Layer 5 of a small transformer language model trained on English Wikipedia (9 layers, counted from 0, width 128). Numbers have three digits each and are written without spaces.
Take only the direct path to the model's output, skipping the later layers: a vector added to the residual stream pushes a token's score in proportion to its dot product with that token's output vector.

Output vectors of the tokens that the questions are about. A number n stands for (n - 500) times 0.0032.
"ident": 504590668386673453400305411531331402588408542631763569497516619589717530593628566664528434520400524196571465464556386599541402459633546501587472407580577614297503483333528389358465510485623500463618503517510413637509538532496475485571221341445529491464304364613447681516598287464362518370435583489524355454339322555523429458487761518466505505433545624661349276543477556705538501631665
".": 460544581502367521407441404408428646374538605476467402547592563404439516385477486474472604548672602495550425587383388689465517490474316524430414404446483404506482672500443537587529491583548495588558571575488638608480741578477546465497443375473593446513596527498522511453467580404404502351558447404590503507520455490495652675476365506568455459523500373574376585588339645507415633367381
" moved": 529627412592467516538416622358394499684430433520564433536596345519510502557633427527620590476434455255740490447500583538380465526648569550535497353591582674421649470242492512436461610534499631499438451433537561355590508498637437344537361340594708527558362382513526564652424398408404441557394626542501486628310470348461546685379544515459481393613605430570579370541500324588535410466516
"ze": 372539608598581493585497394403617757636340630523572446436520490553641313576602498559428406549422421307400640431466648631411480493440388661516641369648449740413509487508737490469494625589438595568257521530658468446521586417451461433478216597487397463657462366510457538323526521321481680547612631328343480523458540456561377731679328518477502471431380382359474465458491507479516495455634
"ef": 474448697398503541493565484682491474614218507498643503487441354515564631570717450570268455579537379255557468393410408421260464396425650528654537581540571586553495515336675435541482495507431629510620341361600556616523466515563353354750196577535657605560296385566355740530526536461572652481290496564439284532456507586410598672646510512404554546198563512325307411569732532530566378467595
"on": 530456329604549543540686402504423512612569609483346568647645610512578413415550393739685374484604462315513290660413524497723453395555563496692566528633496413483448519447490398422486496475498448652585649471537371333317475499531477328486329423351490635487437585486534550599481536599408463547471337465372519419548464417362635500650524493429583495559301445327565366729456354558538622454688
"ade": 558472506309390576503359396631553342681471573443635554513570464534774558617788409670461408423577547284410526594557609418298515509412603579797471273536497546397546453346474757506348428481573578571441405491494469460449530502544527413502267430798338473634274469747489386669540446323316628641451502450441270527458510506483529483678422551447542485461424446340412433561432415722609481623649
" population": 596334387619435681545142504456516414686553392447413665341694522525609533345745665567705343601459404253471510676726355474588473558652674627639491130497599773552646516493629414386421577579583608404668553397382455452351549422386568370689400462547639466352312402467646574367623233359598477673319385527360480655265448348446462491600559494723462381432639412424525426422451472628507478626497
"hop": 573486696353667572631773558405227444624458724325438547490651439528545624629720443531550484430339510139812517351382341560374541735709521627623779329586584713388516218377415577307276402566465545550401446329429297261513660536434680499595179469517612531587321428536529540476624482412194550570454569443385363528379649500590740585444555526462344578416532481592383426371449423585630530752458
"style": 567528381685513489481473431294529398619214559422287652417525577521565509681676365434681477579364600208714438329452536278350294419602622495561596403781654681459559296528510576468515508447494612621414614357616520514614537551482554576621230502707526542596367452377525654259577286261223619430555471382407496623294466458624473609568635539619459383619407436352322352585620506498620638643739
"ŏ": 538421614668679362658369446584592512969366432434548836684777412635676447574621683490331436662303455161643640464500452366537343396542621577443427356524593788355627273150617312422391415515363728444443517485477397431393508359899433502694141466597923373518363466591474458650575404507449639594295408497360321452427491321560576674604496567665397517485556450368490300535257246646554353568638
" April": 497485660595554418533340550439551428563381487505469655517586615626580563643608561558462500554410403463589499472384505339377415455347660540552536526571567570510549412345510600415544597558371558550565371455410431554476587417700565382533442521608525428633366551458506598670467449372442591399449448469509365681316525368434658485450446522516479539530456337470493511515537351576445460525480
"General": 361469373565560352576412481291649341545514514473571585661566593631668544659619563507658514555362511248543515615459538321452548465540473535686369554403555698648485531448557344538441626560580539545488530324584374432362516532582261663732329494527619310420233413571481671581514493518399383533413319447491553610225454527445491601297474536372350597520443575469560402620532507496457358626760
"mo": 575674393536550350473461372562364339653592390397306474292430503495548575511558563317492403399328643319433460413568507638448366565625465499514511448519589578609494622537649511412585442421570448362475417504579517405543444543643521345409335638409506419460424523473583599297641519493548413543429669545588490394482582538487590590392478521628527575480743539487401441645500434701702480485642
"king": 624533476608646484621353411145363332652508501569615538497609548548461428691552631382397396498199484108438678420462449161433444605562559653382623645466472742456530523427470313611360409594704454446628623587585463584518571453480362492587280691739639547641207558523614608590625468687590539556437282265427454344403549325385580666596334494571453380607432398401538566343590591512466425595656
"History": 377660415631586550679387412333459277585263517554301673628796471530777460758676721376567500386151502173497667422530550434466385555438607555557388532435672554489597454487554481364345547613629699376362660318560433496339646530480450719758257505528774254388306341429607475142542352552581595684564422303391637660219613508400561487390451537427469390726434535406543373497559559520547446637721
"ğ": 261357584697473374438494547257520384869364457602520567492630486700472656647715732440455492509374380230581606354406661356519381480396904649498305540615666830473692387422614615390442468732620648389386259409531459408297267440550479373616171499578525277428442388410616701543603360701482810582303630424571390681429586378512359654539420557631445462445662220378371472414369426584551406707618
"ð": 420499481621608622486250461386573311821329400531566682526625361569536462612611588558618427449358379198650739470365464395373387576467771640489596529502650771399693412385592630414244517619490490480364347457607531415453435381755484446723157500700547341464369424547458644573533352386553458593339499487562423687455450334577501659508596570530414519493415376512409455461439326503620481799482
"ner": 466589451558523437575425429486505212685541519670639411480390562540557526469496501684647327352310280244438499469411517544498355505519623510449614594538593672428530433558498491578369375477431526406560496443374445370542620521662561453656224605421837547618342533652601489742402319452563729503569537269281426471469539543647226556634538505608583508417510407435438606515582507678754275302446

Output weights of attention head 3. The head adds the sum of these rows, row i times number i of z. A number n stands for (n - 500) times 0.00068.
o0: 390508543339582278335416508455365411594433530488515276564659513322401316575373484492480568341201398396424553615540362483321307394414608519288704391457665552441589486478772630488548607286558610495575745655681449515285392657378346626411560547477485595684728474670417429497628292402616676533462670654403234558733430568517519609851623695504439578332317470508493406681528563698603489414584
o1: 445493469436487479503461329584637719451467402632561543414502496870524476417631506663494329534565659790400344535503360627620443334613535648416425337381583625367389290364460497397586427421545195498562453617561596336475619246715477553381249359486493619518311599498499317637682730416576409586504270617477595563517401492585751474371682593420476543579524321577483449544542420656579486335497
o2: 611302375397568355660357581453287501366525455661617345496410554334531430526410570434509719604341514644522349399522409371684678299397764707522496449436381721305612362231293374652517335575647415487575439466463422454634539693549592473699499413405515443789337502566598536762326665517523459452564553520473573646413563341605466543405338557589378433639595649504516515414426411541605399459571
o3: 832594615595564732658400418543454569407463346406673397477437518491700492618400446473498233589403511785539635518643579863213611577265527517623375529727436689535618298337687532538374486265543486699550579397402514369562621482440645469271775386651199414357456537457377421517507383612466522364319369558607416661552528349444599511258461556687306713404276260424500543380375737414509778499435
o4: 653550381524398342530655700610338504703489610412292559311512374603587343359425577666473560553425558653575547689465571473146535526386486426620390541681369516523407594311421536333699711442464505327342538593618439319490397307415536525517565565507654675222659641659379650403271511390520540380342187450484309825717528423360558725506470601508679338521603624654246495331404447738655544522512
o5: 347313617602600527444479544400549578564510571620305516512474451581566370401606695641519424672420485619405430598488232537473682557703579289458465541501446654697156651555582445675492513499549802595494419450612441634639253471395400567406623450371420213263382436461551761217490352329315587539547571667340501550699561273494497613515494324608394462634518435452511634471468482583501532474370
o6: 526633607537305530366531494450364562587604424652424469288588801423646686362508474308615487662421479606315342425540480543458400493665365735192313380493562576584469578369606526633491457366415682355299579722160546580661320686485465632470722633585393599610821577349406444229534317358598384788658502520205463526262350709566455575270499489611619438540584494412429608422612409421524669253604
o7: 555540778547499718623546538462559499376135360674475609481488409662414426450543400310512612505430427707316498329382562779510382461463711655390432667524456534556513497329641328443266569488363330462708523643161520628494410631449739402602495613402353620557433492620314623397583560589573420339543664440293533326444405475478573669786394479436449660414605397487506432444210227663665688592572
o8: 387169591558566523593410519648605543520375532456610597541627400472443631727686554608748551462369390483735681581382413331369475584376576387462291513550655285431552544436166555606447525472442390765165427544300335361480602425540299484372766430571323531653489422573220504567370435418459432510579409474518426577594440556523573283618531460341760605482326637507536608567512518742598533473650
o9: 508527665323328770674589334472564508701520540598305423515423558545357340676584305663709463526393692451668489632191550524518531481415666480588762427406505344657763579424448558581424438316545322547503663280638371617706397438461557718442322462405114342419674318498555677478283569445173390471449216548557625535449553584528581215410434786314567484533649432514525546495637330526437596553756
o10: 558409517442417463180520697667486674575651647701425405418452427621619497159429495346257471564435593518474329462656670490588360433786387422558506389408434313557813642477658346509635389781681616512579587543617588417494735405679521540413397215466213540496273500570589517622432478194481566466593584628565617404525407452346388418218627430517558403425469570223481505396552466582787706564572
o11: 341591435524580552707513580374634544771524590631386212560478494384514509400480499389291374529561381477699610744299337470344596341354200656563423480520620391398582426400544433530655537507394537627415745714527447574612814442621311347284348563533686712377362277335577458494308423435455398389607547685527666354526612367666558639522556672421381481477503422742400530594583280397556500625437
o12: 631551497401553543385671391513307618533477544704564462457456587727481428520420339482570522298417447735820654810477353503603583670444372408565306246397296549385539157608485404292435654850304432410338673652373674484454570688601433301372479725299339630260608174456463412619788454374452439530651484574507617475656465461334560615635457496609286313469608555649702555668492339407300520588441
o13: 362387442524583552546722692276590357499684837698551477506386693333744408483544467513506598368471499438614319541599278641572616366608505565361610718588317287474650496495598388629291600437479444642538587400542498649355554387265601511399449324436400394513663661484521466340689483282439139370551638370725580498485563262642596432452535584728431619442545428510505449657379475500557305246578
o14: 470534426410584487579445448398619575516440575610402812291666274297380566483502440445562336486273490558624681525688424290573424465397488716672441441325309438630510296550560597541745669565446708460414554474460449388434437549722459799339355480395386508529491675600621476637656425387283671638517440427583412399722460569430601527508388511744320499550415533278577409374465626380732642468327
o15: 353279525577480393676248611687431405510464423482512324284427701536514308544715595366690423375594652500489603499463513326754327542294553525609532239648451362510451530691543396509325591294646588640467560359564661650563671491716687685578623504401622242479701484366672464348476512392654199551255477508414479372499293759623461512410451420472585605564591359572603316710334577468505486472423
o16: 455588486606512640414337567458344512245217610677643447441425466306570435219531366479449618720509752486494348543616489543321562639545738594560546567204509475547460453401348290622541727683548544501494652291595455525580597367641732417536400520556281625660661526429568434475432541744740352548450471260663406657210540394453603457600546485406434467554486522470478428732281462462356459452529
o17: 359544377521549490428331420482494627757558399245632818599471527796450470350398351561545428409575532545409498709587394474665581381600564417395285419614499452456522486536106360469537665492350329503559393483672486522729654467252596532511530319538354693490771604622244277732573245557701639707379545637421473473452573666545441454579451788417247528299585443484422470400541498570656510576274
o18: 492261451559390560376647511680532484422538646480323761566558400418690260322465683500481609504364652662393308438337509319644527568426392478477647352445626505617436708241458545420686486524604505579487503614368580403420435618581481291489443548358400567417506597628573537541679126371464439530628639609502506506455410556649408285457455528448314579521426424590421654411693719575405554611533
o19: 368542319614684482327610463560635516374370617436352522697718374697497449363592459500347434466477642413627554458554375522364529401482715369442414698471422374494499398462546465334597249340313545403541356674213538452903344638589362513475220630452413639284556491806742487401459610416518553471500784506601390539396559406558296405461595697663702404648527707498539561454566461424594482532631
o20: 424654570197419405427742376492465345305786223632491452405620552450564541352619678553452540479408632672529527403210448537498516472441347369704483534432318457483815558142459574347527516358345654607539538509564468675476574531568700374342452567250658525393252527587397710575710509671691373613699499613650394476364556423367397497567800472526419305371339648563704473386517637599411383569439
o21: 252638484435363364516278483591660465539129583403497621491494260370625376380448677484476666500439751867540601555405508517477665481377348445288809484430426543400613657609435467651552640432560469471614583621517475459597549568336570379490487562372521399487125558290486495491603548301673321777569353536490466442719636499465562394443684396297531394741726608503558710540457345527533220420578
o22: 409486634629662435586532252443355737609485532409467287327548454492667349735603380501384335355628474572438445439396895411453330729306500358257564494565544623708323411670492521582390334722548265379444575521350492422693650402476586785493455482550504476601483551591364547460447598481713399677546640475790532653482424445469527401512520219351610363259615630436638365640484488511590438608252
o23: 537501563394537220789356557484416451719413250543436454716346641490355593549584578634590386601574531526549241295556354221558428431337547658590678527306578453398500639749676269369487351247365586419708502635353356599600490400457489607398515435409387783441457796531463807732568421529246495280445455313594417721692521391537407543584543402723397689707324653739331314542784469521396454530296
o24: 451433342424160340575734268581611550621516612587460356503717558435542516750364474491420427396503594550429464409613608599553480422464657596675631683369416545611630429481408255510503497564337627526367409324662581454459485548194377565526491552419499599552522318581364514457586507526558313713377564520483541343481438866591490471551662262496463434558503534591301563428580642568397367602494
o25: 330371441582553313442360319601776561851418514449438386704415654546281450432433596733704670384409587490408495597437501467482682441610684355487460538666564588705749568617523816634488475386574459546518385509650419491298507515536467481489351728323452547433574452338660405482351462421554669199469241369505343388517349467460591587729459405786280475478541299412419473432540518313584712522321
o26: 365542532437775317584476454598642598592453395580589501654358178678396311435436559415239329523313491337277246535604550631528566455653248612428574769530502296503401476505506808422637530574620780583293709623772306427484316533519527451517531637442532333648675548735383631590391505416491320489455642421647523322456750310578310699222536503603616350512458582494401557561456428450306441343620
o27: 434302661357526426447573572425487551090490551599632357564728507583606502491706355459419549788637494499375405326631592520364497686421506628777571513585534231661430620605624588524532548422745306371635433613580426743531543513406551437467571604540514542446580536408372552537336471417357418369645460447494428418644524418364533596630394436608607328258430288315371531334739510374476493425456
o28: 584721538474611289304361524427472643505427389670514364510251614287330407341358434537668668481642640302497439446366452554613560663407595533475482469589582395617318502363389477599374628472299322674762433315272500221657739543360454745502490467770494543378653603415480341648505561448322597592620494498540666540486575644485508647506570196529528360451620422350461607569406640434489525593742
o29: 412461492534648556369544636443411723644459575452360331470501454566435590684410387508465381562384575428465371687176630325529215575620510521488587532415501615538579319725398583444574684484455621438557266563580597684238466664442271333428619405612609406394735518275681582575388612570484549369379509427566424785371799599298501430586476314886386449579390391391569501607486418453543381558524
o30: 691609813566671612440637406573435570567548369767525559372378455396282395419437594559430717531424234534543430753417520723509542530645532626448561471612412405224553229239675360554588237359488377582251510442583589534457516698606292314489604521643383603656224623742548598605528599445658345486457505543664384694693270545476396194424435371418243625655636385448609312289501580423532547420625
o31: 540339399511627324378624611400533568459303219627547543577382610690509501432540585554358394543693446630569503621563552601591319590406392644439619661341513513556583439401448732524345411604449400376371334636642287380470564077463286493671267536634299435430814604336521716436367432682524659640520559467529458446386296337674466322973694272593798292549377449527661512136679540312641602610604

Each question shows a token from some text and the vector z that the head gathered there. A number n stands for (n - 500) times 0.0073.

" the": 498517550553524556481517525495530449534460473521519489494464532502501548517496504500543471505489
Which of these tokens does it push up most? "ident"

" 4": 540489522513499538522513515494513504523490452491544483505466533519482516496500458475531508467500
Which of these tokens does it push up most? " population"

"s": 586479462429480476509483518491538505414453548477482481431479512453574501539526501541549549487430
Which two tokens does it push up most, strongest first? "ef", "ner"

"n": 546494506453490492498572471580521483529472479535543530389468498502476593565531462525522503510489
Which three tokens does it push up most, strongest first? "ef", "ident", "on"

" announced": 509544516499508539484501513526485466533555494474524498449493542516486506496436451489538495465516
Which three tokens does it push up most, strongest first? "hop", "ident", "on"

" ": 548496489515499537571515445476509502532501446493534497491517542525493503493505458446532522517453
Which of these tokens does it push up most? "mo"

" win": 582519577529524465484484544467476490511476535452516512492504509535517450503469501410502591495497
Which of these tokens does it push up most? "ŏ"

"y": 523456507511513541581450467497472526523520482480516489483513494455454500519525490474522575571476
Which of these tokens does it push up most? "style"

"able": 555504492513489526519518494497486504527494458488534502497491540514478504501529463455543506499495
Which of these tokens does it push down most? "ade"

",": 506561507496521537483506508539495470552555500478527504455490539523479507502425460491543491465505
Which of these tokens does it push up most? "hop"

" re": 562477570448479454428472541417512512431465449478446450455365553515436464517458491473540492592525
Which of these tokens does it push down most? "style"

"u": 450442578642550682476670311540235530513532442633608663389485594535547598402632575348583471492545
Which of these tokens does it push up most? "ð"

"ction": 517472548495479473454477543411528464489430496502444499462404545537493455468499449469524517520560
Which of these tokens does it push down most? "style"

"ab": 529569563557403422538496572442461529454438485534488548537538572580512420480560429526585467435509
Which of these tokens does it push up most? "ade"

"b": 508522552520514512534512501496519479543504480475532503496482511514489497464506444464513523511479
Which of these tokens does it push up most? " population"

"ive": 496501587519509486570511538482521460549509494439508513496472511518495456450519415451520547470500
Which of these tokens does it push down most? "ef"

"red": 417342411682510514477537528744462636572534634447590488456352441438449344575484587461606540482529
Which of these tokens does it push down most? "ner"

"e": 544420470577376451567521614509368428513517558546535479507612486536568477514371476421589443514515
Which of these tokens does it push up most? "History"

" +": 509498519529524538462506519472475478532491495494521499476478502495494553496535476507574537509511
Which two tokens does it push up most, strongest first? " April", "ğ"

" set": 591491563513541456458463569452487499490453530452496476479465522479530491510475536430503594511465
Which of these tokens does it push up most? "ŏ"

"|": 522479503496526531527538546449504475530469485483507491469479505502505565521534490521546479507524
Which of these tokens does it push up most? "ef"

"cur": 360369375773482541387551560887446682633623636390597438364245420394330341530449645508625493545551
Which of these tokens does it push down most? "ner"

"range": 466539509560523505502489551526570523537451538480536537469484491499442486503537492523530476552475
Which of these tokens does it push up most? "ade"

" D": 491496530543503531485504544512522472522477491520528505484492545503516558490521517475523510495480
Which two tokens does it push up most, strongest first? " April", "ident"

" other": 536482485475518552455493492544518494537530541495534499489513519475484513513475476489537495502428
Which two tokens does it push up most, strongest first? "hop", "on"

"ed": 500527560563533508544498495502493474531529489513504466472492550536517454472479478492538494496497
Which two tokens does it push up most, strongest first? ".", " moved"

" which": 510537548533551524484518496505521487532498493498541511464477516506472502460488469478531491509463
Which of these tokens does it push up most? " moved"

"ated": 545469489542497572561497479477497520552499461508512491494500556482458505477518477498563493551485
Which of these tokens does it push up most? "."

"V": 566446518353538442479481612429468542435462448499531428427389578507536412400616513520586647344410
Which of these tokens does it push down most? "ident"

"ch": 517460544569426512534523560465485430545486510534533455504514525505513519491460462458569460529496
Which of these tokens does it push down most? "on"

" and": 490452495544514567414487544548490440498455518505505477498476588521494555538480479500522493448528
Which of these tokens does it push up most? "General"

"ol": 559473491557486593566504474474490520551514462493510507505496541479451504473497464492570483555474
Which of these tokens does it push up most? "."

" ==": 511494545495497513506498550427497463510468507502490497426446528552498484457477478442546526439550
Which of these tokens does it push down most? "on"

"ri": 512476597520515466426492533394509466484416487460417496443416521568491451476464428485515521538561
Which of these tokens does it push down most? "style"

"us": 516548490492540520466515451564551523530552514493571509475509493484479501479478505478537494502425
Which of these tokens does it push down most? "ğ"

"d": 546507599562524502493463534478477465504503524469512460488490508531502470497490480420484610497524
Which of these tokens does it push up most? "ğ"

"ing": 513480520570513532551488484537501535532539490530497480487518524469457504545495464503511526536440
Which of these tokens does it push up most? "."

"c": 580419506489530501470350525514550559484469568383484465457429537482413391432548518454585605626660
Which of these tokens does it push up most? "ğ"

"ve": 592451534306575413476495631425472545427449422508565403445351598543531416400606473518595660315424
Which of these tokens does it push up most? "History"

" qu": 530509483493515529475511481530523508516533521492538510473511498473484518480487500491550494501414
Which of these tokens does it push down most? "ğ"